Layer 12 of a small transformer language model trained on English Wikipedia (16 layers, counted from 0, width 128).
A neuron's activation on a vector x is GELU(weights . x), where the dot is the dot product.
The model reads these tokens: "ed " "the " "f" "ut" "ure " "P" "re" "sid" "ent " "of " "M" "al" "a" "wi" ", " "H" "ast" "ing" "s " "B" "and"

The vector x that enters this layer's MLP at each token. A number n stands for n times 0.0061.
0 "ed ": -2 -95 -24 -35 -52 27 -45 -136 -10 4 20 -79 -61 13 71 -39 -5 34 55 43 16 1 34 -51 6 -103 -94 -26 29 -86 -20 14 2 -23 39 -86 25 15 47 35 -16 55 -55 45 -4 -29 -32 16 -8 -1 -2 -3 -59 1 -16 -47 14 -23 -58 61 29 15 4 46 -81 -41 -26 29 26 74 -20 -17 56 30 -2 -33 6 -32 2 193 5 -59 0 -19 -104 -30 -43 -3 15 -80 -33 10 -34 -23 8 -110 -112 -47 -29 -10 54 67 68 51 13 37 251 43 -69 -112 67 -38 -45 -61 -70 -11 13 -28 56 26 16 -11 8 64 -44 -48 -10 -39
1 "the ": -1 -72 32 -5 30 -86 -58 -95 -9 -41 -19 -133 -53 -3 46 -12 45 -9 -24 84 -13 49 -8 7 -105 -41 -50 -21 11 -36 29 30 13 24 31 -53 9 -44 26 40 77 -5 -38 17 -34 51 -17 -1 -23 -16 28 8 -92 -17 -3 -44 -35 -43 -95 119 15 -12 -24 30 -55 -68 -54 56 -50 58 -5 -11 78 38 -9 2 -10 4 16 246 -76 -8 -46 -23 -54 -120 -57 -3 37 -96 64 13 -71 -7 4 -44 -112 17 -58 19 25 19 51 45 -16 -12 213 2 -22 -17 -6 -14 -10 -23 -39 34 -9 -65 40 -25 -16 -86 19 35 -61 -36 11 32
2 "f": -48 -21 42 81 26 27 210 -65 110 -61 -59 4 77 -14 76 93 8 -19 34 31 -221 -106 154 -110 74 -110 263 -2 -26 -180 49 18 -41 74 107 -137 112 -265 -52 95 161 -31 -76 148 142 52 21 -9 305 -112 -121 -45 16 47 -16 77 -54 -15 17 158 69 -76 -73 -27 -89 -27 -6 193 -29 -91 -47 -79 -8 -68 112 -45 -135 91 -223 144 -236 70 -27 -116 -58 -26 -200 7 27 -50 25 -54 -156 -37 86 -289 -25 201 -35 146 3 -82 4 -106 -42 112 96 -63 -163 -132 255 -132 -82 63 -108 93 81 -69 52 -20 -15 27 118 70 91 -187 -1 -97
3 "ut": -83 -100 97 57 1 -165 215 166 76 -115 137 -79 176 183 -157 -125 -134 35 122 -46 37 -85 -91 204 308 71 -88 49 166 -31 231 -43 -111 -210 229 -6 -67 -58 -5 115 58 -82 -101 223 -32 54 -50 -172 48 -256 73 72 118 76 -103 -91 84 -231 -4 63 98 27 93 -50 -213 -114 26 107 -158 92 -67 120 153 97 51 221 27 115 -268 -3 -27 -169 -169 -27 59 -215 -85 21 -123 88 -333 -136 -129 114 -77 -256 -115 32 -75 28 83 -123 -64 -47 -177 113 76 11 -113 -59 172 -16 -81 136 -113 280 20 -124 -115 55 -158 14 166 131 0 100 112 17
4 "ure ": 43 -85 -21 -40 37 -58 62 -79 -65 -24 -67 -35 -49 11 7 -40 2 -17 -6 43 64 3 -50 -64 -30 -66 -43 33 40 -71 -46 85 -73 -1 7 -92 16 -54 3 31 27 56 -101 91 -29 17 -55 -10 -8 15 22 17 -73 -9 1 -14 -47 3 -77 78 -20 -66 13 30 -27 -63 -11 56 -22 110 7 -44 -3 15 62 -11 -10 -57 -7 189 -115 -37 7 1 -63 -118 -46 -92 69 -116 10 44 -139 6 37 -69 -81 39 -88 -16 101 87 44 11 -1 104 244 55 -6 -35 26 -125 -102 -21 6 91 42 -34 80 -56 -12 74 -36 120 -10 -50 -1 -36
5 "P": -174 -78 147 -66 42 -108 -57 -157 -1 13 -2 -106 147 40 27 -120 -3 -54 30 -67 -183 54 -18 -6 -4 -141 165 -18 90 -105 -62 -14 -20 114 156 43 -51 -68 58 120 -14 -29 -53 192 -9 10 -74 -5 150 -76 -16 110 27 -88 -176 -80 152 -177 14 258 50 107 -49 -127 -103 -112 -15 135 45 25 35 66 -53 40 44 -76 -25 8 -132 180 -227 -103 48 -93 99 -8 -19 -163 6 -41 44 10 88 103 2 -169 -48 62 -169 168 113 -61 -190 37 -13 160 120 -26 20 -58 -116 -54 -123 144 -55 46 8 88 37 35 -80 -9 86 34 91 -144 -22 -116
6 "re": -192 48 26 -197 0 -69 103 -55 -99 -19 -40 -80 44 96 -17 -138 194 132 174 73 -25 129 161 -90 -40 131 125 85 135 -180 -136 162 -145 163 165 151 -114 104 63 139 30 68 -43 190 118 29 -229 -140 151 -41 283 114 27 255 47 128 -50 78 18 151 56 -159 -114 115 -126 72 69 -61 -171 -38 -57 37 128 1 222 -69 -221 94 -223 129 -204 -116 -18 -50 -34 -107 -88 -154 -20 -143 -343 57 -93 41 -92 -6 -86 27 -123 20 126 -228 -36 -30 -147 193 2 -41 -109 -45 -4 -1 52 43 -47 -163 118 15 92 18 -363 -19 103 -11 99 22 64 -167
7 "sid": 126 -47 291 -399 -78 -93 141 -89 113 -132 124 -91 -53 76 -85 -181 146 -110 16 -246 86 -49 -32 74 56 -56 34 -97 83 -229 -40 218 -2 19 157 -8 101 -17 -101 142 92 57 -48 273 173 -43 -70 -30 -14 -191 -10 131 -61 -29 -192 124 -48 -135 -52 382 169 136 50 64 -89 22 -133 283 -44 -77 318 229 -98 -14 -104 -93 51 -101 -117 27 -4 152 -218 2 34 -2 -25 -15 -64 -77 -207 -80 -150 209 36 -72 -1 -24 177 164 -61 113 -51 -118 -110 -26 -57 -236 -135 43 98 -22 -310 87 -41 274 -111 -165 68 357 -145 64 -70 -71 130 -70 -78 115
8 "ent ": -57 -111 -57 -55 -30 72 192 -42 36 -14 -54 -116 6 31 -27 -64 79 8 103 3 49 -50 -99 -81 -3 -86 25 44 64 -55 -43 58 -59 61 -34 67 107 -93 -91 205 34 78 -62 113 30 10 43 -3 -74 -112 19 78 -93 -143 -108 -80 -67 66 -77 41 63 -103 49 -6 -11 -77 96 -67 -19 80 88 -8 21 -60 115 -11 -26 -133 -57 106 -127 -79 -157 80 5 -119 24 -123 66 -148 40 101 -10 -8 109 -25 -142 8 -115 -12 143 -25 25 -21 34 65 244 80 -70 -34 17 -123 -81 -52 22 48 120 27 42 -4 -149 52 -116 75 74 -24 -22 -37
9 "of ": -87 -140 94 33 38 -47 -110 -197 74 38 60 -141 -14 9 30 -141 -65 62 93 2 -56 -47 10 -54 -63 -5 6 -122 1 -18 77 70 -90 110 49 8 -49 -21 -37 31 -13 43 -34 14 101 51 87 29 -56 -94 107 -39 -1 17 -24 -91 6 56 -43 185 61 14 -3 21 -11 -67 17 -91 -39 37 103 -25 69 62 57 -2 47 -16 -23 184 -80 -103 -34 -115 -55 -29 6 -8 12 -79 -95 -30 -73 14 -9 -31 -85 -60 -91 -36 26 0 111 -5 -62 -4 222 -31 -30 -7 123 -36 35 7 -105 -9 -1 8 -11 -10 -105 -143 69 -28 51 -78 6 62
10 "M": -156 -85 -48 57 -52 -34 19 -168 82 -152 -54 3 196 18 57 -107 71 -84 73 -161 7 99 -72 104 -59 -47 52 -90 50 -143 2 -36 3 45 100 3 72 -41 -166 55 -2 47 176 203 111 -15 24 16 181 -104 -11 0 76 15 -170 6 170 -24 -36 199 -17 52 -38 52 -11 -42 -72 156 -6 -22 142 1 15 -21 140 37 -52 -63 20 212 -178 -33 107 -67 -48 84 10 -93 32 -65 -15 12 22 116 -131 -184 -35 -10 -219 -24 87 -81 -108 -28 -45 184 87 96 -136 39 13 -3 -148 -82 17 120 -46 -135 -56 -39 -116 -148 6 26 -16 -176 35 49
11 "al": -107 -152 -48 -13 -55 -37 108 -52 105 -74 -115 -26 97 60 -100 -248 239 26 195 -80 -143 -67 -190 101 0 -12 337 70 -16 -344 148 26 -91 39 87 34 -102 33 -167 191 38 58 43 109 111 115 -160 -146 117 110 101 47 43 63 -91 -15 98 -19 -29 122 83 16 -11 58 46 180 0 39 51 2 52 -10 234 -112 64 24 -67 -26 -82 177 -233 74 -32 -241 -123 -49 19 -61 20 126 -119 -111 -14 -101 12 -160 142 39 -98 -16 228 64 107 -19 -29 3 59 29 -28 118 88 -28 -138 -58 -65 -67 -93 -112 135 -63 -53 -284 -74 -20 -64 -7 -184 -53
12 "a": -220 -164 -188 -191 -77 -175 171 100 292 -142 86 -70 26 -160 84 23 -47 -44 76 -70 67 -115 -4 -24 178 -195 2 178 -72 -392 248 32 3 62 130 9 45 24 -39 157 -179 33 5 67 263 31 -220 -13 6 43 -20 123 131 131 -115 -83 153 -32 58 128 111 -165 43 40 217 -96 -26 -90 -26 26 91 -38 4 -81 28 123 -76 127 58 71 -217 -14 -60 -13 -269 16 -153 -49 43 94 14 -82 -32 17 63 -67 -30 -241 7 -155 47 8 252 88 -38 8 -34 -136 -7 8 69 -110 -379 169 -104 -21 117 41 -45 204 -357 -64 356 71 119 1 249 -21
13 "wi": -43 -113 97 -102 75 -19 -117 28 101 80 89 -59 202 72 -161 -88 161 64 -186 -193 31 -270 154 -154 93 -115 156 -84 -444 -133 -24 27 -41 -85 160 30 -136 -41 -78 212 195 217 55 -95 51 70 -117 -95 250 135 -43 216 58 198 -80 -124 61 56 59 27 155 108 99 102 -102 31 41 156 178 -92 60 23 415 -150 326 194 -170 -175 44 39 -10 -55 -153 -212 -83 -10 -14 13 186 -41 111 -175 -30 -67 -72 13 -143 -47 -116 49 135 174 -16 -68 -106 15 1 -105 -57 13 154 -32 -283 26 -98 -56 -157 -3 8 125 -247 13 -20 20 62 -138 -52 -97
14 ", ": -47 -177 39 114 14 -54 -8 -163 -2 -118 -19 -162 -20 -32 37 -126 -25 115 100 -24 1 -56 -1 -38 35 -43 103 19 -42 -62 13 32 -57 -46 16 -72 29 -16 -16 33 42 77 10 175 97 -44 -9 -10 -25 65 51 15 -49 25 -23 -113 -12 28 -94 -41 24 121 5 -32 -46 -4 1 15 70 -68 -43 14 108 32 -19 76 1 -29 0 116 -72 1 -19 -53 -128 -18 -38 20 73 -96 -13 51 -41 63 17 -88 -148 -34 -70 -33 140 77 7 -18 -13 50 269 12 -31 -83 -38 30 -68 -51 11 -39 49 -50 99 12 -108 -61 32 -47 -15 -63 -9 22
15 "H": -223 -47 -85 97 -24 5 -58 -192 81 -9 -4 33 36 -21 -22 -125 117 69 61 -136 18 -95 -8 158 39 -155 119 -105 23 -57 95 -77 -129 13 146 25 -142 -3 61 100 -11 51 -19 124 95 8 -36 13 207 -108 -120 -67 179 78 -88 -23 107 -5 34 150 -53 -83 58 66 -19 -168 -8 105 60 -165 156 17 122 -14 170 -18 -9 -131 36 181 -268 42 -34 60 -161 64 27 -78 41 -138 -99 -108 52 -12 -98 -8 -36 60 -186 152 150 -90 -185 -66 5 115 97 41 -159 -124 57 51 -129 98 39 7 -114 -104 -47 78 -60 -191 145 63 33 -79 82 21
16 "ast": -99 -137 57 -79 -43 -15 93 210 -53 236 56 32 64 34 46 -230 154 105 183 -137 156 -13 -148 -44 71 -52 191 -48 -28 -107 104 105 -6 -53 224 -57 -47 69 4 313 30 96 65 107 61 55 -9 33 89 -76 -122 150 32 108 63 -40 247 -53 -181 229 -145 58 -91 186 30 75 16 106 -116 -116 4 53 21 21 -47 89 2 -62 -114 137 -217 -123 -284 -243 -158 -87 126 -138 11 -68 -238 -181 -52 -21 -183 93 33 -115 100 30 61 54 -109 77 24 -183 41 -104 -92 -47 160 -176 -128 -18 -2 51 -117 -230 -27 -4 -212 -74 119 -41 -18 -96 189 -18
17 "ing": -82 -2 91 -93 -112 -46 101 73 -67 57 68 -30 223 -69 -14 -474 242 -11 262 -329 112 28 104 -91 1 -31 90 -63 -112 -22 57 135 -53 130 95 -187 69 50 27 165 -74 23 -71 157 54 92 -90 0 39 122 -54 91 153 29 45 213 -16 -156 -235 58 -16 71 -51 260 16 -91 -202 149 34 -50 50 -23 204 -47 294 256 52 -147 -123 97 -121 17 -156 -119 -184 63 -83 -52 -95 -140 -154 -29 77 -137 48 -69 -176 91 70 -8 151 -164 2 171 90 -3 27 135 -108 90 2 -54 -203 32 -28 97 2 -16 -234 -29 -100 1 -81 -79 77 -213 -37 -129
18 "s ": -66 -173 -25 -83 -106 -106 145 -126 -25 -110 25 -110 19 71 -39 -20 38 103 13 -103 67 -66 -9 -39 77 -17 244 109 -9 -108 23 99 -29 54 23 -86 -77 24 -3 -65 65 110 12 185 72 48 37 15 15 93 -73 48 119 -48 -85 -39 -80 4 25 10 26 23 68 45 -61 61 26 43 -50 -20 13 80 93 -18 4 44 36 -94 74 54 -99 74 -153 -56 -33 -54 9 -74 81 -84 -164 41 -55 -36 -58 -26 -164 -33 -126 -9 88 61 76 -50 -20 9 261 111 -246 -44 -75 -23 -153 2 62 39 -20 -99 -11 73 -113 7 -55 104 62 -75 -63 -31
19 "B": -99 -84 -144 -55 65 -37 34 -90 40 -175 105 -174 58 -25 -78 -62 -109 -129 61 -170 71 9 51 98 -7 -19 235 -82 27 -52 108 26 -94 0 106 47 -56 -114 -90 66 -58 -23 14 214 -17 -101 28 -26 141 116 -86 219 135 -66 -41 27 37 -45 58 300 -98 32 16 -98 -117 -24 13 181 -28 34 0 -25 -54 24 75 38 44 40 -29 175 -137 -98 -42 -126 -66 -71 13 -136 -54 120 -132 -113 140 -61 -77 -140 7 163 -58 97 22 46 -108 -65 56 33 124 -67 -135 -36 38 -41 -84 21 -110 50 24 -87 34 184 -117 -155 166 -4 44 -227 98 58
20 "and": -202 -164 -71 0 286 148 125 72 40 -129 103 30 95 140 -85 -139 142 -83 102 -263 65 -141 -11 -131 73 -19 165 86 -166 -115 192 71 -102 -12 280 -4 136 38 -16 210 88 37 -93 117 -65 -118 -39 -134 144 158 -81 -107 -43 37 -97 73 -11 -90 29 145 75 60 -11 335 -27 -263 -48 122 143 -43 51 -212 -18 151 219 52 -32 157 -95 47 -249 -30 -194 -89 -153 -51 -23 -3 -107 -103 81 16 -9 103 32 -118 -128 -84 -61 48 339 -8 -72 74 28 32 56 -136 -227 23 65 -371 -290 101 -100 101 -154 -72 71 114 -34 45 -58 51 -93 -145 164 138

Each question shows the input weights of one neuron of the MLP. A number n stands for n times 0.003.

n214: 69 37 -50 -35 -42 223 9 113 37 36 -50 -168 81 107 52 155 -12 44 0 -96 19 -56 -42 -52 45 -66 21 -120 146 25 -211 116 42 -41 -166 45 -130 -72 -59 -76 -6 -44 96 145 -41 -34 -16 41 -12 19 31 70 -71 -42 -103 -155 85 209 36 64 -43 -80 134 -63 -12 -40 -177 87 -24 396 -175 185 3 -12 -105 73 -12 -141 121 -169 -153 142 117 -213 170 59 9 -40 120 -48 88 -89 -143 107 -141 82 -13 6 181 -134 -128 18 28 9 31 81 68 -47 -144 12 -21 132 -36 -19 194 -112 79 -56 -3 -42 -143 -49 70 21 -56 167 -12 -22
It fires most on token 18 "s "

n499: -7 -284 -338 91 -86 52 -30 17 84 -90 -236 60 38 3 24 10 -29 -163 -48 160 -81 17 -196 48 74 173 -219 -47 -14 -156 74 -79 149 206 141 30 36 70 42 92 36 125 91 -60 24 -167 207 -128 -10 21 236 -14 7 -20 -214 10 -3 182 -122 -41 3 -52 -85 -37 7 69 17 -84 -98 127 -96 -45 -89 68 78 219 -117 72 10 179 138 -119 78 0 95 14 87 126 17 60 78 110 135 -7 7 85 -18 -17 -217 180 3 -139 -70 -238 -149 -42 -107 -53 96 -14 -14 47 108 364 -92 180 -32 -128 71 121 136 20 -92 -67 -31 63 125 -52
On which two tokens does it fire most, strongest first? 10 "M", 3 "ut"

n409: -6 146 -201 143 70 165 200 22 80 31 33 -57 -3 18 159 227 -95 -104 -186 42 19 67 25 -56 -77 -32 25 61 52 3 -145 86 -59 54 -139 -150 -60 10 -48 211 -111 -64 -77 125 -32 156 -99 123 -140 13 114 16 -88 -3 -161 -138 131 10 28 53 -117 -73 21 -74 -28 -149 -160 98 -80 151 -79 -102 -111 -91 -19 -37 125 106 140 -99 160 -187 13 31 100 205 64 -9 -164 -3 19 -63 -75 155 58 21 46 3 13 196 156 43 64 34 28 143 94 -106 204 127 -22 -126 83 -13 -71 84 161 27 -58 -34 54 109 -188 -103 -143 -151 -69 -44
On which token does it fire most, and how strongly? 4 "ure ", at about 1.7

n114: 23 52 -222 260 -79 117 -268 -95 -70 -60 -82 -23 -38 -50 -31 227 42 -230 7 -68 -46 -149 -34 206 -134 -18 20 -27 -163 46 10 -68 -182 146 4 30 101 73 -104 -179 -118 -45 -42 -137 -87 231 150 -43 79 -158 -138 -27 148 -57 -37 39 65 355 -132 37 -31 45 -84 -37 -7 55 -151 -27 -131 89 -33 133 -51 31 25 31 -136 14 14 129 167 -158 116 -127 -88 49 59 -35 3 37 -215 228 -53 -83 133 16 7 -106 73 -47 94 -20 -83 14 110 197 -85 -28 123 -134 -128 261 84 103 -27 237 -84 82 -131 3 -59 37 24 7 -14 39 154 55
It fires most on token 10 "M"

n132: 187 -63 -210 -74 -67 3 -91 199 24 3 -72 -43 0 0 86 -42 -156 37 74 117 34 -122 194 -92 -170 -15 -18 111 112 -25 24 110 -56 49 -104 -9 57 -73 24 -36 -3 -61 144 -37 119 89 174 29 67 3 73 15 -20 76 -27 -49 -54 -9 -83 21 78 -169 17 64 177 -27 -3 61 -165 96 -194 81 -3 119 -176 -24 -122 9 164 153 6 130 -43 -18 -96 199 46 62 -18 6 198 -78 53 23 -3 26 100 -125 27 101 -18 -128 -91 -83 184 115 54 -18 -264 -70 -36 -26 -29 48 9 65 -108 -49 -192 -206 12 197 -152 -70 131 163 -9 9
It fires most on token 2 "f"

n73: -205 56 -41 3 -15 62 -118 46 -98 -51 -24 42 -28 -75 172 -77 -26 -121 189 -185 162 120 -33 -110 -6 51 -108 108 -128 -6 -27 59 -119 170 190 -39 -154 72 25 46 228 -160 3 -38 -239 9 139 44 134 38 -168 28 75 123 3 -41 -28 19 -147 52 6 6 -29 -3 -6 -6 12 -21 152 -9 -18 83 -204 22 -73 0 120 -80 63 -79 104 -208 41 -3 -19 271 13 17 53 21 -18 65 -150 -156 75 92 -100 105 -129 -113 -147 70 144 -76 -196 -69 -83 19 87 -28 -9 133 188 -50 -15 -34 41 165 6 -142 106 203 37 -81 3 82 -56 134
It fires most on token 17 "ing"

n462: 119 87 158 -25 45 -137 -19 -147 -97 -132 129 216 279 -96 -66 88 118 -385 49 160 0 -93 -139 -72 -74 -27 -33 -10 140 -156 -205 -62 23 17 -139 42 -35 67 161 23 -187 130 -22 51 -91 220 -30 63 70 142 113 0 16 -74 -189 16 275 -154 111 -69 -66 76 -3 161 129 63 -23 -148 16 -86 60 -9 49 0 -116 72 193 -95 13 -54 73 67 48 -52 75 64 -237 -40 -132 -93 -59 155 -68 -99 80 -41 -65 16 222 -72 -97 23 -70 36 50 -57 -53 -71 83 47 -85 -84 250 -7 0 -26 118 -69 -55 -84 50 -148 0 -109 -20 -68 60 -100
It fires most on token 17 "ing"

n294: 17 -85 -75 -94 24 -28 -27 22 -131 -12 94 -33 -65 -36 -32 -7 33 133 -61 190 -71 -62 61 78 -87 109 69 -84 100 -97 -44 169 -37 -113 -67 51 -39 76 -131 -78 -64 -3 72 -81 -48 -5 -43 -7 -65 -71 70 -243 229 101 24 106 -98 43 -12 15 -82 35 -47 -46 99 182 22 -72 -95 -49 -105 78 -16 -15 82 -15 -24 49 125 -28 -69 95 -13 77 191 -25 110 -63 79 118 -110 62 97 74 -17 -80 67 113 78 -71 60 59 28 -12 35 -85 15 -33 -119 -5 -93 77 -51 -45 122 -12 -35 -149 -3 -41 -110 -123 34 -29 -33 84 -14 -85
Its three highest activations, in order, are on tokens 6 "re", 11 "al", 18 "s "

n129: 11 -3 140 22 173 52 -25 60 -220 39 -88 -25 6 160 -6 63 -125 -116 -63 52 109 20 65 77 -73 116 40 -132 45 47 -6 -103 -99 -12 171 59 -12 249 -32 31 108 -175 65 18 85 -201 -94 -66 -140 -3 67 -9 -106 17 -48 71 -57 -129 -6 80 -157 38 -121 -93 -66 -29 -130 -42 17 14 -167 -43 -59 247 21 146 219 37 114 -221 -11 -14 -45 -62 0 26 117 -41 -98 -48 128 -89 21 212 160 -44 177 -59 -38 66 -88 -68 -79 214 64 -41 17 -56 -17 -128 3 -54 -14 6 -34 -114 21 -91 -48 -11 99 -75 -55 25 -94 -77 52 64
It fires most on token 20 "and"

n296: -112 -32 -75 134 71 -13 -91 35 52 146 37 -169 -104 47 10 51 -36 -79 -3 -64 154 145 116 57 6 -23 92 -90 96 16 -129 -50 -98 120 7 47 -209 -107 19 35 -18 13 -63 -92 91 25 163 37 45 249 -93 127 86 -12 -73 -97 44 26 6 -240 135 -119 52 -119 -137 -39 -41 22 41 118 -55 -15 33 286 185 -140 59 -70 -23 111 104 -34 33 -131 66 94 45 147 -13 221 -189 118 56 53 90 58 3 136 62 6 -113 -79 -71 129 -55 -52 -89 7 -93 129 -110 144 16 -87 -95 3 -82 -40 -178 -131 74 -86 -166 -192 -256 -330 3 -90
On which two tokens does it fire most, strongest first? 19 "B", 17 "ing"

n326: 100 14 132 -3 45 87 -127 -11 -45 -62 16 -13 225 -8 184 -14 -120 -34 -112 -87 -17 45 -3 16 -8 82 44 -167 -40 -85 54 35 -111 98 42 89 -38 -31 -109 -117 132 -31 -122 -229 129 14 -135 29 95 0 100 -36 -13 27 -25 3 5 53 131 68 -58 -8 -55 -183 55 33 119 89 60 -52 67 8 -36 -55 68 151 32 -99 -61 -124 16 -191 -57 57 142 70 -75 96 28 -59 144 47 91 -11 108 40 -3 -86 23 -136 -112 109 -81 -35 -8 87 77 93 -28 95 -145 -86 87 0 -115 -276 -40 29 103 -8 0 -44 77 -48 -17 85 -288 -64
Its three highest activations, in order, are on tokens 13 "wi", 5 "P", 9 "of "

n80: -146 41 -144 -23 190 -41 67 -42 -26 65 129 91 -94 129 75 -42 -165 -5 -82 -27 5 94 -91 26 -35 41 -5 -134 76 -122 -95 -57 -65 101 -5 -90 -73 55 -166 -33 -2 -79 9 -44 171 64 -68 5 -65 -29 24 2 -34 35 77 92 -26 43 16 -77 -33 43 -95 -139 24 -55 104 -21 -121 64 41 -106 -70 21 -42 -134 -9 -99 -53 -10 -41 116 20 -97 124 97 -74 109 21 55 128 31 37 -9 -118 25 -20 -9 -43 -122 31 -91 -31 -136 -60 139 -26 75 -14 -7 70 -23 -5 143 -103 112 -61 29 -27 46 101 14 -127 -11 7 22 -7 79
It fires most on token 10 "M"

n81: 93 87 47 64 -48 31 -51 -46 -109 -30 -152 -44 119 -78 -34 -27 75 -54 52 18 -91 -255 63 36 -114 70 113 -42 -239 190 -6 -119 -233 140 -106 -3 -75 -59 -131 -82 3 -93 -6 -66 -275 104 53 56 34 120 -130 27 30 72 52 82 40 -6 -109 -91 62 77 -67 -180 -21 127 -108 171 172 209 -41 43 63 -159 -51 6 33 -28 47 85 -24 109 32 96 -139 -16 19 -46 -203 -138 -94 86 13 -125 155 -73 77 110 156 -12 -19 100 -146 6 3 -47 -108 103 135 43 127 -30 -93 87 79 152 41 -47 -190 99 -59 92 -73 -6 65 135 -217 83
On which two tokens does it fire most, strongest first? 17 "ing", 13 "wi"

n484: 103 -37 78 -24 102 116 129 71 -73 -33 27 -52 -67 -180 74 -37 135 -27 -40 130 32 6 -59 -172 42 9 -37 -50 151 -112 -45 -171 -186 -154 -120 -139 -133 44 -44 -150 14 -3 51 -105 -70 -40 64 -104 40 18 -35 20 157 -78 -152 -144 -82 64 -147 45 37 -29 -5 -42 -9 207 36 6 -23 54 -96 13 -32 60 50 -111 -122 -140 -40 88 126 -151 6 67 70 -41 130 11 -40 -84 14 3 86 -75 -153 52 178 11 26 -119 -6 62 90 25 -92 81 120 35 51 -222 -17 -109 -121 0 -189 6 -26 -180 -136 -59 17 -125 11 -72 -217 190 46 -9
It fires most on token 0 "ed "

n108: 155 66 -102 48 -52 -12 -49 -73 -4 4 111 -175 -205 -64 154 115 -4 -56 99 -22 -48 -172 -122 249 -113 203 -54 60 52 294 220 -28 -358 4 71 -150 -4 -8 24 -225 33 8 -299 -253 55 69 158 -74 90 -123 -129 -50 116 -38 61 -74 35 90 -84 -76 58 82 -11 136 197 -27 -87 181 -19 -89 -197 111 4 -77 144 85 79 -146 39 -39 11 56 -104 -45 -115 4 20 302 -58 -60 156 0 -156 71 -34 55 117 -49 43 164 -122 206 -16 115 -113 360 -151 47 -23 -160 -309 45 38 215 -153 8 16 -188 120 38 145 -181 35 -168 106 131 -181 66
On which token does it fire most, and how strongly? 15 "H", at about 1.6

n509: -101 190 -56 17 -221 12 188 88 124 -154 6 18 -118 0 76 3 -14 126 48 -29 44 -9 12 -123 -71 116 76 24 -35 6 -150 93 66 -22 -72 -121 125 130 -139 42 6 -59 -37 -65 -34 133 -22 70 126 19 34 133 56 -113 117 -55 -45 -266 30 60 -21 43 -101 74 24 34 42 -208 93 170 -29 -82 142 -215 -138 39 -50 36 -83 -93 -67 -135 151 -226 175 43 -123 31 0 -9 114 121 157 50 -56 131 -60 12 -121 -33 -173 -69 167 90 21 -123 70 -56 27 40 69 149 30 55 -57 -60 168 131 88 -21 83 -57 -100 -127 71 -140 -73 -217
On which token does it fire most, and how strongly? 17 "ing", at about 2.1

n315: 120 121 -62 7 33 97 -74 129 -49 13 0 46 14 7 17 -173 52 -117 -193 -94 147 -43 -37 220 -47 116 -51 70 -230 25 -131 -76 71 163 -402 90 43 52 -14 -20 -69 104 84 151 31 31 24 52 -100 -28 72 51 -135 -216 -3 -140 31 17 -20 145 45 -106 -221 -170 20 -31 -3 -13 175 79 16 -76 -45 -3 53 -7 -7 58 38 -63 -36 20 -7 154 172 0 -204 -32 158 173 165 58 -67 -106 10 -65 253 -126 -14 193 97 -71 14 -145 -7 -90 -127 258 -164 -176 17 -54 -81 255 112 119 77 -42 155 -17 -52 -65 -72 10 218 -18 183 275
It fires most on token 8 "ent "

n264: -136 104 72 -65 9 15 -76 -117 -96 58 96 -108 -105 -40 100 3 131 -28 -61 20 24 -31 61 103 32 73 9 159 -184 131 -82 -78 93 93 38 -14 -229 193 -42 -120 114 39 -87 -118 -96 -15 -70 71 15 -109 -114 35 -23 141 -70 104 -112 -99 47 3 74 71 -79 -214 124 9 104 -72 -79 39 6 179 -154 159 0 -38 12 118 114 82 71 156 -125 -38 -149 103 -36 22 -39 -87 102 9 -55 17 0 6 3 49 -21 -56 -30 -6 159 257 -33 -186 -50 127 -9 131 -146 197 -17 123 -82 -32 46 -74 40 -107 45 -191 27 106 87 136 116 -167
It fires most on token 1 "the "

n493: 189 36 -98 -122 6 -98 0 -57 -157 85 230 -105 62 6 -3 6 -70 -90 19 196 -106 -199 70 25 82 -89 -61 -185 -50 20 149 -267 -92 268 17 -38 -82 -125 13 -99 -77 62 73 -36 124 -221 26 25 -202 86 52 48 40 -19 238 -67 -109 -33 -153 -67 23 55 -52 6 3 3 47 -66 -79 -26 -43 290 -84 -154 0 83 -59 103 55 105 -9 15 17 242 -33 85 16 42 294 -22 44 100 3 109 -60 111 34 178 7 45 -189 99 -39 -25 10 81 -81 -171 -161 123 -121 69 98 91 -32 19 36 74 179 -38 -117 29 -55 -94 101 -40 74 55
It fires most on token 9 "of "

n263: 60 -108 -34 -122 -18 28 105 -73 28 -104 -176 -130 -47 140 85 -219 -162 -44 -236 -134 123 6 -21 -27 -153 120 98 101 38 85 30 -184 12 37 3 -24 -81 22 31 -55 32 192 116 104 143 85 -31 47 43 72 59 40 24 69 15 35 -46 -9 -118 -149 145 -99 -23 -117 46 161 -54 -206 -9 86 -136 0 -26 -58 -32 67 221 -21 56 59 -124 -109 44 39 199 -84 -56 144 101 129 -15 15 -117 -223 15 -82 16 -6 -62 -36 -252 -112 19 -261 120 -127 -43 -41 15 -77 -167 -24 12 -22 6 52 35 -41 28 240 65 146 43 80 -47 72 -41 55
It fires most on token 18 "s "

n291: 75 107 30 32 142 57 160 -20 -78 -146 0 -67 -108 78 -112 89 -28 34 237 -139 -75 109 29 89 -111 41 -123 -182 180 65 98 -172 82 -7 -18 -130 32 -51 7 132 3 51 57 167 85 -76 -197 -13 121 82 47 -242 93 -149 -194 44 40 -88 -59 -23 -57 70 -127 81 -136 154 251 -172 236 90 10 40 90 -46 -38 -7 -110 -133 391 -41 150 29 31 52 -17 -173 155 113 -37 -104 128 80 183 126 104 6 111 -103 7 66 10 -46 -132 -7 -121 -115 -83 173 -17 54 -69 183 -23 -13 -99 40 106 -127 -113 -127 17 20 -17 -100 -88 10 -19 -171
It fires most on token 10 "M"

n131: 95 31 -37 -92 -18 163 137 18 9 -195 119 50 25 59 -121 -66 -26 -110 -96 61 190 24 51 -51 59 156 -54 -6 123 216 33 -144 48 213 -89 115 -48 -68 -139 39 -6 6 -32 3 -117 76 130 -9 -120 -134 117 48 -220 21 144 -32 -112 108 -105 126 113 40 -226 -122 82 -282 -12 50 -111 -207 50 -8 -105 57 204 -45 30 -6 -101 -68 -76 50 188 128 -37 -84 -55 9 3 -39 -153 -30 -38 83 124 35 9 6 3 -63 -77 174 25 93 55 0 -27 164 24 -104 -36 12 224 -101 0 -33 -16 171 -69 -15 3 9 124 65 22 -16 -201 -73
It fires most on token 8 "ent "